Layer 10 of a small transformer language model trained on English Wikipedia (16 layers, counted from 0, width 128).
A neuron's activation on a vector x is SiLU(gate . x + bias) times (in . x + bias), where the dot is the dot product.
The model reads these tokens: "." " B" "et" "ween" " April" " and" " November" " the s" "el" "o" " was" " occup"

The vector x that enters this layer's MLP at each token. A number n stands for (n - 128) times 0.027.
0 ".": 114, 142, 144, 151, 158, 154, 162, 144, 122, 87, 130, 116, 165, 147, 217, 43, 155, 146, 135, 134, 144, 114, 170, 137, 154, 105, 174, 160, 125, 164, 130, 105, 115, 148, 112, 132, 146, 154, 157, 114, 117, 122, 114, 126, 144, 169, 172, 116, 126, 103, 127, 152, 152, 153, 113, 150, 107, 102, 105, 127, 115, 136, 155, 108, 121, 109, 151, 126, 167, 150, 140, 114, 107, 96, 168, 113, 114, 75, 154, 142, 147, 119, 172, 97, 120, 140, 187, 103, 88, 138, 85, 217, 135, 202, 106, 143, 140, 122, 233, 174, 78, 166, 151, 164, 138, 128, 172, 168, 118, 116, 156, 128, 107, 139, 138, 126, 167, 126, 132, 130, 104, 102, 130, 136, 141, 68, 139, 129
1 " B": 164, 132, 171, 113, 122, 195, 132, 117, 167, 134, 98, 150, 123, 156, 147, 82, 110, 162, 117, 126, 130, 127, 167, 151, 110, 122, 156, 170, 82, 129, 138, 119, 123, 104, 94, 115, 119, 159, 157, 119, 130, 121, 139, 122, 125, 167, 153, 99, 141, 141, 129, 136, 168, 118, 113, 154, 95, 118, 158, 184, 115, 116, 141, 74, 132, 111, 159, 125, 166, 108, 73, 127, 131, 149, 92, 123, 145, 119, 143, 119, 125, 120, 129, 122, 136, 148, 139, 105, 85, 104, 140, 152, 162, 152, 98, 117, 117, 132, 189, 131, 136, 160, 146, 147, 50, 173, 156, 120, 138, 136, 129, 165, 141, 144, 144, 143, 136, 107, 101, 157, 108, 86, 97, 146, 153, 127, 122, 128
2 "et": 114, 174, 117, 127, 112, 188, 132, 106, 120, 98, 85, 142, 134, 92, 59, 120, 145, 169, 115, 149, 181, 104, 150, 108, 166, 100, 36, 106, 143, 180, 76, 123, 138, 131, 102, 134, 129, 148, 124, 119, 104, 90, 104, 144, 237, 136, 150, 149, 147, 96, 104, 117, 153, 137, 73, 110, 112, 118, 86, 147, 99, 107, 170, 153, 64, 107, 145, 120, 155, 112, 135, 118, 109, 98, 60, 163, 122, 124, 83, 142, 118, 161, 219, 147, 185, 56, 162, 113, 174, 166, 107, 139, 92, 154, 170, 122, 129, 44, 145, 146, 136, 161, 124, 112, 64, 82, 142, 76, 155, 139, 142, 103, 150, 93, 155, 139, 128, 136, 140, 111, 92, 188, 86, 132, 174, 140, 142, 169
3 "ween": 141, 86, 132, 103, 195, 130, 145, 122, 113, 108, 165, 139, 160, 185, 123, 50, 122, 232, 135, 144, 57, 118, 158, 124, 218, 120, 135, 127, 108, 79, 115, 54, 116, 160, 100, 209, 66, 127, 83, 61, 70, 63, 89, 119, 153, 129, 124, 37, 139, 130, 111, 136, 147, 120, 157, 124, 130, 118, 121, 122, 107, 115, 97, 108, 155, 127, 120, 50, 179, 133, 168, 115, 175, 148, 127, 124, 135, 117, 98, 144, 149, 131, 144, 170, 187, 85, 165, 125, 100, 114, 184, 128, 93, 147, 152, 132, 158, 67, 182, 125, 122, 121, 147, 177, 124, 87, 143, 71, 133, 101, 118, 142, 144, 116, 138, 136, 220, 102, 87, 102, 122, 131, 123, 142, 113, 84, 168, 139
4 " April": 118, 143, 129, 83, 173, 178, 134, 141, 161, 123, 189, 86, 115, 157, 131, 82, 83, 121, 127, 105, 101, 108, 126, 202, 174, 122, 133, 207, 58, 126, 123, 85, 136, 89, 131, 175, 120, 104, 100, 90, 149, 29, 132, 115, 144, 107, 115, 62, 95, 86, 95, 151, 151, 146, 138, 101, 137, 80, 143, 125, 144, 104, 77, 162, 171, 103, 145, 90, 177, 135, 153, 97, 85, 113, 114, 112, 70, 107, 109, 116, 69, 113, 170, 88, 135, 58, 156, 115, 83, 88, 111, 147, 119, 165, 128, 81, 115, 158, 111, 126, 97, 93, 113, 153, 44, 148, 134, 117, 119, 122, 113, 181, 111, 124, 146, 125, 209, 104, 101, 116, 134, 83, 160, 153, 141, 111, 147, 124
5 " and": 105, 148, 76, 134, 228, 147, 107, 83, 125, 126, 145, 145, 147, 145, 174, 56, 106, 103, 146, 162, 118, 99, 102, 191, 241, 114, 155, 173, 86, 123, 164, 139, 116, 104, 152, 125, 189, 109, 110, 137, 129, 101, 104, 121, 141, 117, 77, 117, 125, 121, 121, 106, 150, 161, 128, 54, 138, 118, 127, 126, 134, 126, 127, 183, 96, 161, 174, 83, 136, 156, 151, 106, 129, 146, 176, 133, 167, 127, 110, 140, 113, 76, 169, 94, 170, 109, 189, 122, 174, 141, 94, 160, 162, 177, 140, 84, 119, 120, 204, 147, 127, 140, 129, 136, 120, 96, 192, 147, 163, 141, 101, 177, 140, 165, 115, 152, 194, 111, 113, 127, 98, 100, 60, 111, 132, 108, 150, 123
6 " November": 98, 125, 136, 120, 187, 193, 127, 144, 120, 117, 184, 95, 123, 142, 153, 106, 87, 136, 143, 99, 74, 120, 122, 186, 185, 136, 134, 186, 74, 129, 136, 96, 142, 100, 141, 173, 139, 132, 104, 108, 105, 75, 121, 108, 168, 111, 129, 60, 89, 123, 100, 173, 155, 141, 195, 115, 133, 142, 159, 119, 157, 114, 93, 152, 164, 112, 145, 105, 145, 119, 138, 137, 64, 113, 139, 101, 77, 95, 93, 110, 88, 130, 201, 68, 132, 80, 176, 109, 113, 115, 119, 135, 117, 165, 83, 86, 137, 125, 136, 121, 108, 110, 108, 122, 96, 136, 110, 177, 103, 137, 119, 162, 101, 129, 140, 143, 191, 75, 126, 146, 112, 113, 147, 184, 130, 122, 131, 123
7 " the s": 149, 132, 66, 142, 169, 167, 145, 136, 160, 125, 104, 144, 122, 92, 168, 113, 125, 146, 120, 109, 120, 127, 80, 160, 208, 146, 167, 99, 84, 173, 122, 143, 106, 129, 108, 80, 135, 114, 137, 79, 111, 111, 111, 103, 104, 106, 100, 131, 114, 144, 127, 177, 167, 153, 132, 143, 114, 87, 93, 161, 110, 148, 138, 152, 134, 153, 183, 126, 118, 131, 80, 103, 138, 165, 162, 104, 158, 138, 121, 126, 157, 119, 186, 88, 125, 88, 145, 119, 151, 86, 107, 150, 145, 183, 103, 103, 148, 153, 210, 69, 161, 108, 110, 146, 97, 248, 134, 110, 80, 146, 131, 160, 127, 117, 106, 106, 137, 109, 160, 119, 96, 147, 119, 132, 103, 79, 125, 112
8 "el": 117, 98, 132, 101, 64, 185, 151, 160, 29, 129, 154, 197, 87, 62, 187, 93, 139, 153, 127, 184, 140, 124, 139, 129, 142, 173, 49, 153, 133, 124, 117, 126, 121, 103, 137, 33, 71, 153, 133, 149, 133, 176, 132, 136, 179, 129, 149, 182, 109, 67, 102, 111, 144, 70, 155, 128, 94, 169, 134, 147, 116, 150, 150, 83, 154, 104, 89, 91, 73, 78, 142, 154, 105, 110, 103, 112, 148, 149, 99, 125, 146, 157, 184, 120, 142, 83, 144, 128, 67, 103, 125, 99, 136, 145, 197, 103, 160, 87, 78, 169, 136, 78, 84, 177, 73, 61, 197, 65, 132, 107, 121, 143, 131, 142, 152, 181, 115, 98, 92, 71, 80, 148, 130, 126, 132, 145, 86, 145
9 "o": 173, 156, 130, 111, 172, 152, 135, 122, 118, 99, 82, 186, 97, 162, 109, 127, 113, 162, 126, 122, 115, 126, 87, 126, 163, 148, 96, 162, 118, 182, 66, 163, 117, 106, 103, 103, 127, 151, 136, 168, 81, 161, 133, 128, 126, 162, 180, 42, 72, 87, 80, 75, 147, 104, 136, 122, 153, 132, 109, 119, 176, 49, 125, 121, 139, 152, 99, 123, 108, 185, 147, 50, 135, 74, 98, 93, 136, 161, 91, 156, 173, 130, 112, 157, 117, 135, 180, 115, 125, 94, 93, 133, 158, 164, 121, 159, 93, 70, 113, 111, 71, 103, 112, 124, 119, 133, 142, 66, 115, 135, 147, 198, 111, 153, 132, 71, 130, 160, 132, 156, 188, 117, 132, 124, 115, 141, 126, 122
10 " was": 120, 182, 166, 170, 181, 163, 130, 92, 105, 125, 127, 124, 124, 115, 129, 84, 155, 125, 185, 127, 112, 126, 105, 148, 215, 132, 95, 176, 63, 131, 141, 122, 98, 180, 135, 91, 146, 166, 112, 128, 145, 81, 144, 61, 67, 182, 175, 89, 75, 110, 117, 170, 158, 137, 169, 152, 140, 145, 105, 118, 147, 106, 120, 141, 113, 143, 115, 134, 146, 159, 137, 106, 83, 99, 143, 102, 172, 116, 129, 121, 137, 107, 144, 150, 146, 145, 199, 120, 157, 136, 103, 108, 112, 125, 73, 126, 146, 93, 158, 69, 71, 122, 142, 154, 185, 17, 166, 110, 128, 134, 127, 107, 138, 107, 121, 161, 122, 44, 142, 109, 148, 139, 162, 120, 112, 146, 157, 119
11 " occup": 141, 191, 147, 60, 92, 199, 104, 120, 131, 123, 121, 147, 159, 210, 144, 121, 106, 69, 204, 113, 83, 137, 138, 108, 130, 149, 131, 142, 160, 117, 183, 114, 85, 135, 127, 177, 116, 138, 76, 150, 133, 106, 156, 108, 164, 66, 117, 188, 71, 116, 131, 204, 157, 115, 185, 109, 110, 130, 171, 166, 103, 115, 114, 108, 140, 188, 84, 123, 119, 88, 144, 136, 117, 112, 157, 29, 116, 133, 109, 109, 225, 134, 174, 116, 144, 90, 121, 127, 96, 135, 161, 147, 132, 164, 117, 164, 147, 134, 211, 131, 70, 130, 145, 106, 123, 72, 204, 58, 135, 80, 120, 92, 98, 129, 154, 130, 129, 100, 123, 156, 120, 158, 119, 153, 79, 81, 142, 116

Each question shows the input weights of one neuron of the MLP. A number n stands for (n - 128) times 0.0073.

n0 gate (bias -0.279): 110, 92, 170, 88, 86, 196, 107, 109, 145, 122, 130, 135, 150, 131, 152, 111, 154, 127, 98, 136, 171, 148, 137, 126, 96, 132, 147, 147, 108, 124, 184, 119, 183, 139, 118, 128, 69, 128, 120, 71, 148, 114, 86, 153, 78, 129, 102, 160, 103, 105, 163, 135, 108, 117, 121, 152, 132, 112, 172, 142, 146, 124, 98, 136, 148, 139, 105, 116, 110, 119, 129, 152, 106, 143, 182, 105, 150, 175, 106, 115, 113, 134, 113, 116, 121, 146, 46, 174, 124, 103, 167, 118, 105, 117, 109, 113, 112, 160, 134, 113, 152, 122, 125, 127, 158, 152, 122, 124, 118, 126, 114, 145, 103, 152, 126, 128, 199, 153, 69, 136, 105, 115, 140, 90, 108, 128, 126, 113
n0 in (bias -0.032): 127, 139, 182, 132, 113, 164, 132, 125, 139, 114, 109, 147, 155, 155, 72, 99, 112, 134, 124, 157, 153, 97, 126, 149, 103, 97, 129, 106, 162, 125, 112, 112, 170, 135, 121, 104, 110, 129, 141, 155, 113, 139, 113, 115, 133, 116, 154, 167, 124, 94, 99, 108, 144, 83, 100, 123, 124, 144, 155, 150, 137, 91, 126, 115, 99, 102, 142, 119, 201, 137, 114, 153, 86, 80, 139, 126, 131, 145, 177, 134, 142, 148, 135, 118, 145, 124, 147, 130, 90, 106, 151, 128, 135, 126, 134, 101, 113, 170, 127, 195, 130, 66, 99, 125, 179, 139, 89, 91, 114, 135, 145, 114, 126, 119, 130, 136, 123, 153, 127, 152, 117, 65, 165, 126, 136, 132, 167, 139
On which token does it fire most? 1 " B"

n225 gate (bias -0.407): 139, 107, 149, 143, 63, 104, 146, 149, 94, 116, 117, 145, 113, 96, 125, 170, 112, 120, 62, 151, 146, 87, 138, 71, 95, 157, 114, 139, 150, 131, 147, 147, 150, 113, 138, 112, 155, 105, 125, 152, 137, 118, 88, 146, 169, 169, 51, 151, 138, 130, 181, 114, 83, 144, 106, 90, 149, 122, 115, 114, 98, 136, 150, 129, 79, 116, 159, 140, 134, 147, 179, 176, 129, 130, 144, 130, 84, 119, 110, 130, 125, 161, 122, 139, 168, 141, 105, 152, 148, 122, 106, 90, 137, 118, 86, 93, 119, 113, 141, 173, 128, 143, 106, 131, 136, 169, 117, 142, 151, 150, 102, 149, 116, 102, 107, 113, 177, 103, 79, 165, 177, 88, 144, 125, 117, 136, 100, 113
n225 in (bias 0.021): 131, 114, 112, 129, 118, 148, 134, 111, 110, 120, 113, 126, 133, 162, 100, 142, 131, 109, 135, 95, 99, 135, 111, 108, 120, 136, 148, 80, 116, 117, 108, 100, 119, 158, 168, 132, 129, 123, 144, 136, 156, 117, 127, 134, 128, 111, 121, 153, 126, 136, 136, 154, 131, 149, 138, 92, 166, 99, 135, 137, 97, 163, 125, 117, 129, 106, 89, 121, 103, 94, 157, 103, 115, 149, 127, 96, 118, 121, 94, 117, 138, 88, 140, 92, 129, 124, 113, 131, 159, 177, 108, 102, 77, 96, 168, 56, 178, 96, 128, 102, 157, 149, 86, 104, 120, 152, 129, 156, 145, 163, 140, 148, 156, 122, 170, 127, 130, 162, 109, 176, 130, 187, 104, 90, 142, 130, 97, 174
Its three highest activations, in order, are on tokens 0 ".", 1 " B", 9 "o"

n235 gate (bias -0.129): 175, 111, 125, 145, 122, 132, 207, 126, 100, 79, 98, 88, 134, 160, 120, 180, 116, 157, 130, 141, 129, 178, 141, 165, 112, 159, 161, 161, 101, 104, 87, 142, 123, 144, 129, 127, 149, 139, 129, 134, 149, 154, 114, 143, 144, 139, 122, 117, 133, 118, 122, 129, 109, 124, 187, 100, 107, 105, 126, 152, 100, 112, 116, 62, 161, 153, 118, 134, 131, 160, 134, 131, 145, 112, 140, 133, 154, 148, 142, 139, 95, 105, 132, 108, 124, 119, 97, 149, 99, 126, 124, 186, 102, 127, 72, 120, 122, 116, 107, 179, 102, 112, 143, 90, 154, 135, 123, 141, 106, 78, 101, 111, 122, 150, 134, 109, 130, 138, 103, 120, 112, 125, 155, 139, 148, 122, 156, 135
n235 in (bias -0.161): 105, 197, 135, 115, 128, 91, 111, 122, 117, 106, 173, 113, 169, 134, 133, 131, 146, 138, 69, 180, 167, 133, 182, 112, 92, 111, 105, 148, 110, 101, 130, 69, 93, 127, 171, 109, 143, 107, 139, 129, 117, 164, 137, 140, 121, 154, 123, 154, 136, 91, 118, 142, 104, 198, 147, 146, 134, 104, 136, 96, 106, 124, 134, 141, 176, 137, 140, 126, 117, 135, 117, 98, 119, 162, 141, 154, 103, 69, 143, 108, 125, 110, 130, 84, 119, 95, 100, 124, 121, 144, 117, 137, 169, 125, 96, 116, 101, 88, 114, 125, 85, 157, 177, 134, 111, 99, 103, 139, 132, 104, 160, 103, 127, 110, 174, 101, 128, 157, 85, 122, 108, 105, 105, 134, 130, 120, 114, 143
On which token does it fire most, and how strongly? 0 ".", at about 5.3

n127 gate (bias -0.303): 193, 123, 109, 139, 91, 134, 149, 175, 101, 116, 137, 138, 145, 100, 160, 126, 148, 142, 152, 133, 169, 173, 93, 196, 128, 109, 170, 155, 117, 92, 152, 154, 187, 121, 145, 108, 146, 167, 150, 95, 104, 83, 118, 174, 187, 83, 100, 148, 130, 142, 170, 73, 96, 129, 98, 95, 96, 111, 133, 154, 121, 176, 106, 96, 153, 76, 136, 128, 124, 145, 175, 74, 153, 156, 146, 114, 114, 166, 197, 137, 107, 152, 108, 85, 152, 144, 102, 142, 99, 141, 134, 163, 120, 146, 73, 159, 80, 115, 214, 122, 150, 147, 129, 109, 188, 154, 118, 205, 123, 134, 89, 132, 117, 100, 121, 153, 147, 143, 95, 100, 132, 140, 156, 113, 145, 162, 128, 114
n127 in (bias 0.115): 160, 156, 124, 149, 141, 156, 99, 180, 134, 109, 131, 121, 121, 131, 117, 150, 120, 211, 157, 101, 60, 152, 110, 159, 162, 117, 136, 128, 158, 90, 165, 116, 117, 150, 166, 109, 144, 134, 157, 100, 161, 152, 117, 102, 140, 139, 104, 167, 122, 200, 81, 83, 183, 142, 136, 110, 96, 140, 171, 174, 165, 139, 88, 134, 139, 116, 143, 170, 190, 119, 133, 163, 168, 133, 57, 78, 70, 152, 117, 147, 110, 83, 107, 125, 123, 164, 176, 97, 154, 164, 94, 109, 136, 97, 134, 139, 113, 80, 145, 99, 40, 101, 158, 121, 148, 159, 149, 91, 110, 121, 135, 120, 71, 123, 120, 156, 159, 149, 73, 114, 120, 97, 84, 105, 125, 109, 106, 99
On which token does it fire most? 5 " and"

n151 gate (bias -0.238): 175, 124, 118, 137, 124, 145, 99, 164, 116, 146, 107, 122, 152, 173, 147, 116, 152, 129, 111, 80, 155, 121, 121, 124, 132, 118, 131, 88, 132, 109, 145, 141, 132, 150, 112, 156, 138, 149, 170, 119, 122, 86, 131, 111, 117, 117, 110, 101, 135, 149, 130, 143, 110, 151, 134, 151, 149, 128, 145, 58, 151, 84, 139, 95, 140, 135, 127, 91, 125, 93, 121, 165, 155, 131, 164, 76, 122, 154, 141, 174, 139, 120, 118, 125, 152, 139, 120, 179, 95, 139, 124, 121, 166, 129, 99, 94, 125, 105, 152, 141, 105, 172, 91, 98, 121, 171, 162, 134, 115, 123, 94, 105, 100, 132, 145, 170, 121, 93, 115, 173, 152, 136, 167, 125, 121, 96, 120, 115
n151 in (bias -0.007): 156, 123, 119, 134, 134, 114, 106, 112, 163, 139, 94, 133, 80, 113, 138, 106, 166, 151, 152, 141, 115, 156, 126, 144, 118, 118, 139, 198, 102, 167, 119, 163, 132, 103, 139, 108, 118, 166, 177, 135, 94, 120, 122, 150, 102, 134, 115, 134, 147, 117, 154, 109, 126, 136, 143, 124, 151, 144, 148, 149, 171, 155, 106, 120, 122, 144, 141, 132, 132, 124, 105, 128, 122, 137, 122, 139, 126, 107, 175, 110, 158, 151, 122, 204, 129, 144, 120, 108, 94, 134, 96, 117, 156, 172, 152, 113, 129, 120, 137, 110, 175, 169, 148, 81, 129, 123, 94, 120, 189, 119, 148, 129, 136, 155, 114, 143, 149, 151, 173, 114, 131, 155, 171, 134, 67, 108, 140, 101
On which token does it fire most, and how strongly? 1 " B", at about 2.4

n255 gate (bias -0.121): 113, 127, 150, 191, 114, 139, 128, 152, 102, 140, 169, 121, 127, 107, 135, 160, 132, 139, 134, 165, 184, 136, 80, 115, 124, 110, 113, 137, 167, 138, 111, 100, 111, 106, 157, 112, 104, 136, 121, 136, 117, 156, 101, 138, 109, 149, 122, 79, 155, 108, 96, 141, 114, 166, 102, 107, 145, 104, 116, 93, 129, 82, 188, 170, 114, 93, 130, 114, 148, 125, 101, 141, 132, 131, 128, 139, 88, 142, 119, 96, 116, 97, 146, 100, 150, 142, 141, 146, 118, 202, 127, 144, 120, 127, 85, 128, 129, 99, 134, 131, 120, 115, 123, 137, 161, 121, 70, 142, 126, 116, 135, 131, 122, 140, 106, 98, 137, 103, 147, 159, 146, 104, 144, 132, 115, 160, 112, 114
n255 in (bias 0.027): 146, 127, 114, 150, 165, 110, 138, 108, 147, 154, 113, 122, 152, 131, 155, 74, 61, 121, 117, 159, 140, 144, 85, 116, 130, 94, 115, 146, 127, 118, 139, 192, 65, 123, 165, 150, 118, 108, 125, 135, 124, 123, 142, 86, 120, 77, 127, 109, 117, 108, 125, 139, 112, 117, 110, 99, 134, 118, 123, 130, 121, 92, 138, 128, 135, 147, 109, 155, 149, 96, 97, 142, 144, 150, 162, 78, 117, 87, 101, 151, 102, 164, 149, 102, 73, 159, 135, 122, 138, 119, 144, 106, 154, 141, 135, 153, 116, 144, 134, 116, 136, 147, 119, 153, 97, 149, 167, 90, 138, 151, 129, 129, 188, 118, 127, 146, 128, 162, 137, 120, 108, 126, 139, 193, 112, 93, 117, 138
On which token does it fire most, and how strongly? 6 " November", at about 0.83

n232 gate (bias -0.273): 117, 153, 115, 128, 125, 136, 125, 129, 152, 138, 103, 143, 107, 70, 125, 130, 128, 127, 118, 90, 146, 116, 127, 103, 137, 144, 143, 141, 117, 101, 170, 147, 142, 122, 144, 135, 119, 150, 164, 83, 131, 128, 129, 130, 85, 113, 101, 119, 110, 134, 141, 74, 111, 136, 119, 146, 136, 131, 89, 83, 150, 129, 120, 88, 109, 115, 151, 134, 135, 80, 92, 117, 123, 174, 140, 72, 124, 130, 103, 150, 112, 168, 77, 141, 149, 178, 118, 159, 167, 76, 166, 149, 146, 153, 124, 136, 158, 116, 143, 84, 128, 114, 103, 118, 144, 126, 105, 108, 119, 151, 141, 144, 128, 96, 134, 144, 98, 150, 135, 102, 105, 159, 127, 122, 135, 154, 124, 148
n232 in (bias 0.003): 142, 117, 112, 131, 144, 161, 126, 92, 142, 130, 94, 109, 71, 79, 138, 166, 81, 105, 115, 107, 144, 144, 166, 122, 132, 138, 186, 96, 160, 101, 140, 138, 143, 152, 130, 91, 150, 179, 146, 80, 147, 85, 112, 111, 158, 148, 124, 145, 105, 114, 161, 146, 120, 107, 132, 113, 123, 95, 166, 121, 145, 114, 112, 133, 104, 124, 126, 135, 130, 119, 84, 158, 121, 150, 132, 120, 119, 134, 155, 132, 113, 136, 118, 194, 105, 181, 144, 137, 132, 126, 162, 139, 134, 130, 128, 159, 164, 144, 143, 125, 141, 79, 127, 164, 85, 142, 99, 123, 145, 130, 114, 119, 153, 111, 113, 144, 129, 128, 120, 129, 91, 133, 145, 169, 121, 96, 127, 134
On which token does it fire most? 7 " the s"

n183 gate (bias -0.009): 150, 115, 137, 154, 94, 95, 148, 119, 119, 134, 86, 123, 141, 106, 119, 99, 123, 169, 142, 123, 160, 121, 170, 134, 118, 133, 158, 145, 127, 137, 77, 144, 123, 118, 104, 115, 128, 131, 129, 146, 101, 125, 124, 97, 118, 149, 123, 130, 115, 84, 125, 116, 123, 114, 136, 129, 153, 136, 92, 135, 145, 123, 90, 144, 141, 125, 139, 105, 163, 158, 112, 115, 109, 140, 153, 159, 120, 165, 142, 120, 133, 156, 105, 147, 165, 89, 102, 140, 67, 118, 105, 146, 154, 137, 102, 96, 121, 141, 150, 112, 110, 189, 159, 146, 129, 156, 129, 160, 61, 127, 113, 96, 114, 162, 128, 158, 131, 108, 127, 124, 130, 128, 106, 155, 152, 139, 125, 148
n183 in (bias 0.059): 127, 148, 116, 117, 144, 122, 118, 166, 164, 116, 158, 139, 129, 121, 133, 155, 122, 126, 138, 146, 116, 148, 146, 109, 158, 97, 80, 156, 129, 129, 126, 119, 147, 143, 98, 164, 142, 113, 107, 131, 139, 105, 136, 145, 129, 117, 167, 121, 112, 182, 141, 97, 122, 137, 147, 167, 133, 132, 100, 130, 102, 150, 119, 162, 128, 106, 144, 111, 151, 120, 146, 138, 109, 159, 143, 137, 128, 79, 139, 147, 123, 124, 75, 124, 139, 136, 131, 105, 135, 101, 150, 151, 117, 85, 73, 160, 101, 157, 108, 80, 118, 152, 171, 98, 132, 87, 132, 172, 110, 118, 160, 151, 120, 100, 97, 89, 156, 129, 125, 139, 84, 166, 135, 118, 162, 152, 161, 109
On which token does it fire most, and how strongly? 8 "el", at about 1.3

n104 gate (bias -0.112): 138, 155, 125, 140, 148, 123, 169, 142, 100, 135, 144, 112, 125, 135, 146, 137, 138, 134, 147, 140, 139, 165, 82, 141, 138, 145, 100, 130, 162, 103, 123, 154, 111, 121, 138, 142, 142, 168, 103, 120, 114, 81, 112, 147, 120, 124, 123, 77, 107, 129, 110, 156, 124, 131, 118, 111, 122, 118, 117, 64, 84, 92, 111, 140, 116, 76, 172, 141, 122, 137, 136, 151, 126, 140, 157, 131, 172, 122, 120, 144, 127, 138, 78, 99, 100, 135, 138, 135, 98, 163, 116, 139, 156, 76, 91, 157, 122, 150, 159, 168, 111, 119, 149, 132, 150, 147, 114, 112, 115, 114, 145, 128, 109, 125, 109, 100, 151, 140, 104, 149, 136, 103, 119, 126, 137, 77, 115, 112
n104 in (bias -0.112): 118, 104, 136, 107, 136, 134, 178, 139, 137, 127, 133, 148, 131, 133, 107, 138, 107, 141, 131, 117, 117, 129, 137, 130, 135, 115, 139, 148, 113, 88, 100, 115, 110, 152, 151, 131, 103, 114, 165, 109, 95, 156, 150, 115, 112, 119, 94, 142, 131, 128, 152, 110, 126, 138, 169, 147, 173, 162, 112, 108, 119, 129, 116, 145, 135, 116, 92, 123, 86, 169, 130, 160, 105, 119, 130, 125, 118, 123, 141, 120, 168, 168, 135, 117, 131, 179, 121, 126, 146, 101, 146, 115, 131, 145, 91, 84, 95, 77, 142, 120, 143, 124, 148, 125, 123, 117, 123, 129, 123, 158, 158, 146, 102, 128, 100, 123, 195, 131, 133, 116, 177, 180, 114, 93, 109, 135, 114, 124
On which token does it fire most, and how strongly? 3 "ween", at about 2.2

n112 gate (bias -0.234): 152, 100, 133, 134, 105, 122, 135, 170, 139, 175, 94, 114, 104, 120, 150, 135, 138, 130, 111, 136, 150, 97, 144, 129, 103, 138, 128, 131, 77, 92, 116, 127, 147, 66, 123, 100, 114, 167, 119, 113, 68, 86, 155, 126, 118, 155, 151, 131, 175, 132, 150, 94, 129, 87, 149, 108, 103, 121, 132, 155, 100, 118, 94, 120, 183, 121, 126, 105, 158, 169, 154, 96, 159, 161, 121, 100, 139, 184, 171, 122, 137, 139, 97, 89, 179, 158, 72, 144, 121, 109, 127, 161, 109, 127, 69, 130, 77, 147, 174, 171, 112, 134, 173, 112, 146, 140, 109, 146, 128, 129, 130, 83, 120, 135, 135, 150, 153, 125, 115, 173, 138, 151, 127, 169, 147, 169, 135, 148
n112 in (bias 0.228): 125, 103, 141, 146, 97, 83, 88, 175, 116, 86, 54, 179, 121, 69, 104, 161, 134, 142, 128, 138, 145, 62, 154, 145, 155, 127, 137, 104, 128, 129, 116, 107, 151, 108, 117, 69, 99, 92, 125, 129, 85, 159, 126, 143, 100, 123, 113, 130, 111, 77, 78, 87, 155, 100, 167, 131, 81, 165, 138, 173, 160, 87, 117, 135, 155, 116, 153, 99, 125, 152, 84, 157, 111, 107, 120, 84, 131, 159, 133, 102, 107, 126, 152, 138, 135, 115, 137, 105, 139, 106, 172, 126, 119, 121, 89, 120, 122, 135, 125, 94, 93, 98, 150, 159, 133, 118, 138, 114, 112, 108, 146, 131, 96, 135, 130, 110, 103, 130, 135, 57, 150, 83, 126, 108, 135, 134, 120, 117
On which token does it fire most? 1 " B"

n244 gate (bias -0.167): 133, 80, 136, 132, 118, 149, 172, 164, 140, 101, 154, 141, 104, 136, 154, 134, 126, 118, 165, 134, 162, 108, 135, 164, 90, 140, 178, 130, 108, 118, 70, 121, 120, 112, 127, 139, 95, 179, 133, 149, 132, 126, 108, 134, 129, 156, 158, 130, 111, 170, 127, 156, 95, 122, 101, 104, 163, 99, 156, 127, 155, 124, 104, 133, 116, 142, 117, 125, 150, 122, 155, 86, 122, 131, 119, 135, 131, 128, 92, 99, 139, 123, 132, 158, 119, 136, 115, 166, 101, 185, 123, 157, 113, 140, 142, 123, 144, 163, 114, 137, 140, 133, 129, 61, 143, 143, 183, 118, 118, 123, 127, 119, 112, 175, 138, 100, 141, 150, 164, 120, 139, 199, 110, 144, 94, 161, 109, 92
n244 in (bias 0.011): 172, 120, 129, 122, 103, 154, 130, 110, 96, 138, 101, 126, 150, 131, 111, 150, 117, 160, 120, 129, 129, 126, 132, 147, 132, 85, 160, 148, 107, 136, 116, 110, 102, 143, 100, 124, 97, 152, 131, 150, 91, 101, 127, 122, 105, 146, 140, 140, 113, 140, 127, 110, 146, 37, 91, 130, 107, 129, 131, 147, 134, 113, 82, 92, 116, 107, 109, 138, 198, 125, 108, 143, 137, 182, 108, 119, 108, 142, 129, 181, 129, 142, 114, 147, 117, 110, 150, 112, 132, 145, 117, 151, 117, 92, 152, 123, 154, 149, 140, 167, 99, 110, 115, 101, 153, 69, 105, 103, 93, 168, 162, 116, 119, 103, 131, 120, 107, 115, 138, 144, 154, 102, 139, 134, 137, 143, 117, 107
On which token does it fire most? 9 "o"

n251 gate (bias 0.049): 111, 160, 138, 142, 97, 141, 139, 152, 105, 150, 113, 113, 101, 104, 132, 159, 165, 131, 101, 141, 137, 154, 111, 125, 70, 132, 141, 146, 122, 120, 140, 142, 118, 109, 122, 132, 107, 126, 142, 110, 144, 144, 125, 157, 111, 104, 119, 173, 173, 116, 177, 155, 104, 102, 135, 141, 92, 95, 112, 145, 131, 134, 110, 131, 95, 101, 116, 128, 130, 133, 115, 152, 161, 143, 123, 103, 155, 127, 149, 121, 133, 86, 104, 106, 148, 124, 80, 118, 106, 149, 98, 160, 99, 86, 54, 139, 113, 72, 139, 123, 133, 151, 143, 126, 147, 101, 109, 134, 148, 141, 147, 111, 97, 149, 118, 144, 132, 160, 119, 123, 134, 149, 156, 120, 153, 116, 151, 71
n251 in (bias -0.001): 126, 124, 143, 100, 156, 142, 139, 144, 110, 140, 94, 121, 118, 144, 138, 144, 165, 128, 104, 97, 144, 149, 134, 121, 125, 99, 162, 188, 112, 110, 107, 131, 129, 106, 106, 128, 121, 102, 129, 144, 123, 159, 138, 121, 131, 85, 104, 174, 163, 96, 111, 169, 128, 123, 122, 123, 94, 146, 129, 149, 120, 146, 138, 159, 131, 125, 109, 143, 151, 119, 151, 145, 142, 127, 100, 150, 108, 135, 157, 147, 117, 97, 142, 106, 150, 114, 124, 129, 134, 134, 138, 133, 157, 114, 109, 151, 86, 156, 116, 105, 139, 96, 141, 146, 144, 159, 146, 164, 167, 94, 140, 117, 110, 137, 77, 148, 169, 134, 137, 85, 114, 181, 157, 138, 170, 129, 123, 81
Its three highest activations, in order, are on tokens 10 " was", 2 "et", 9 "o"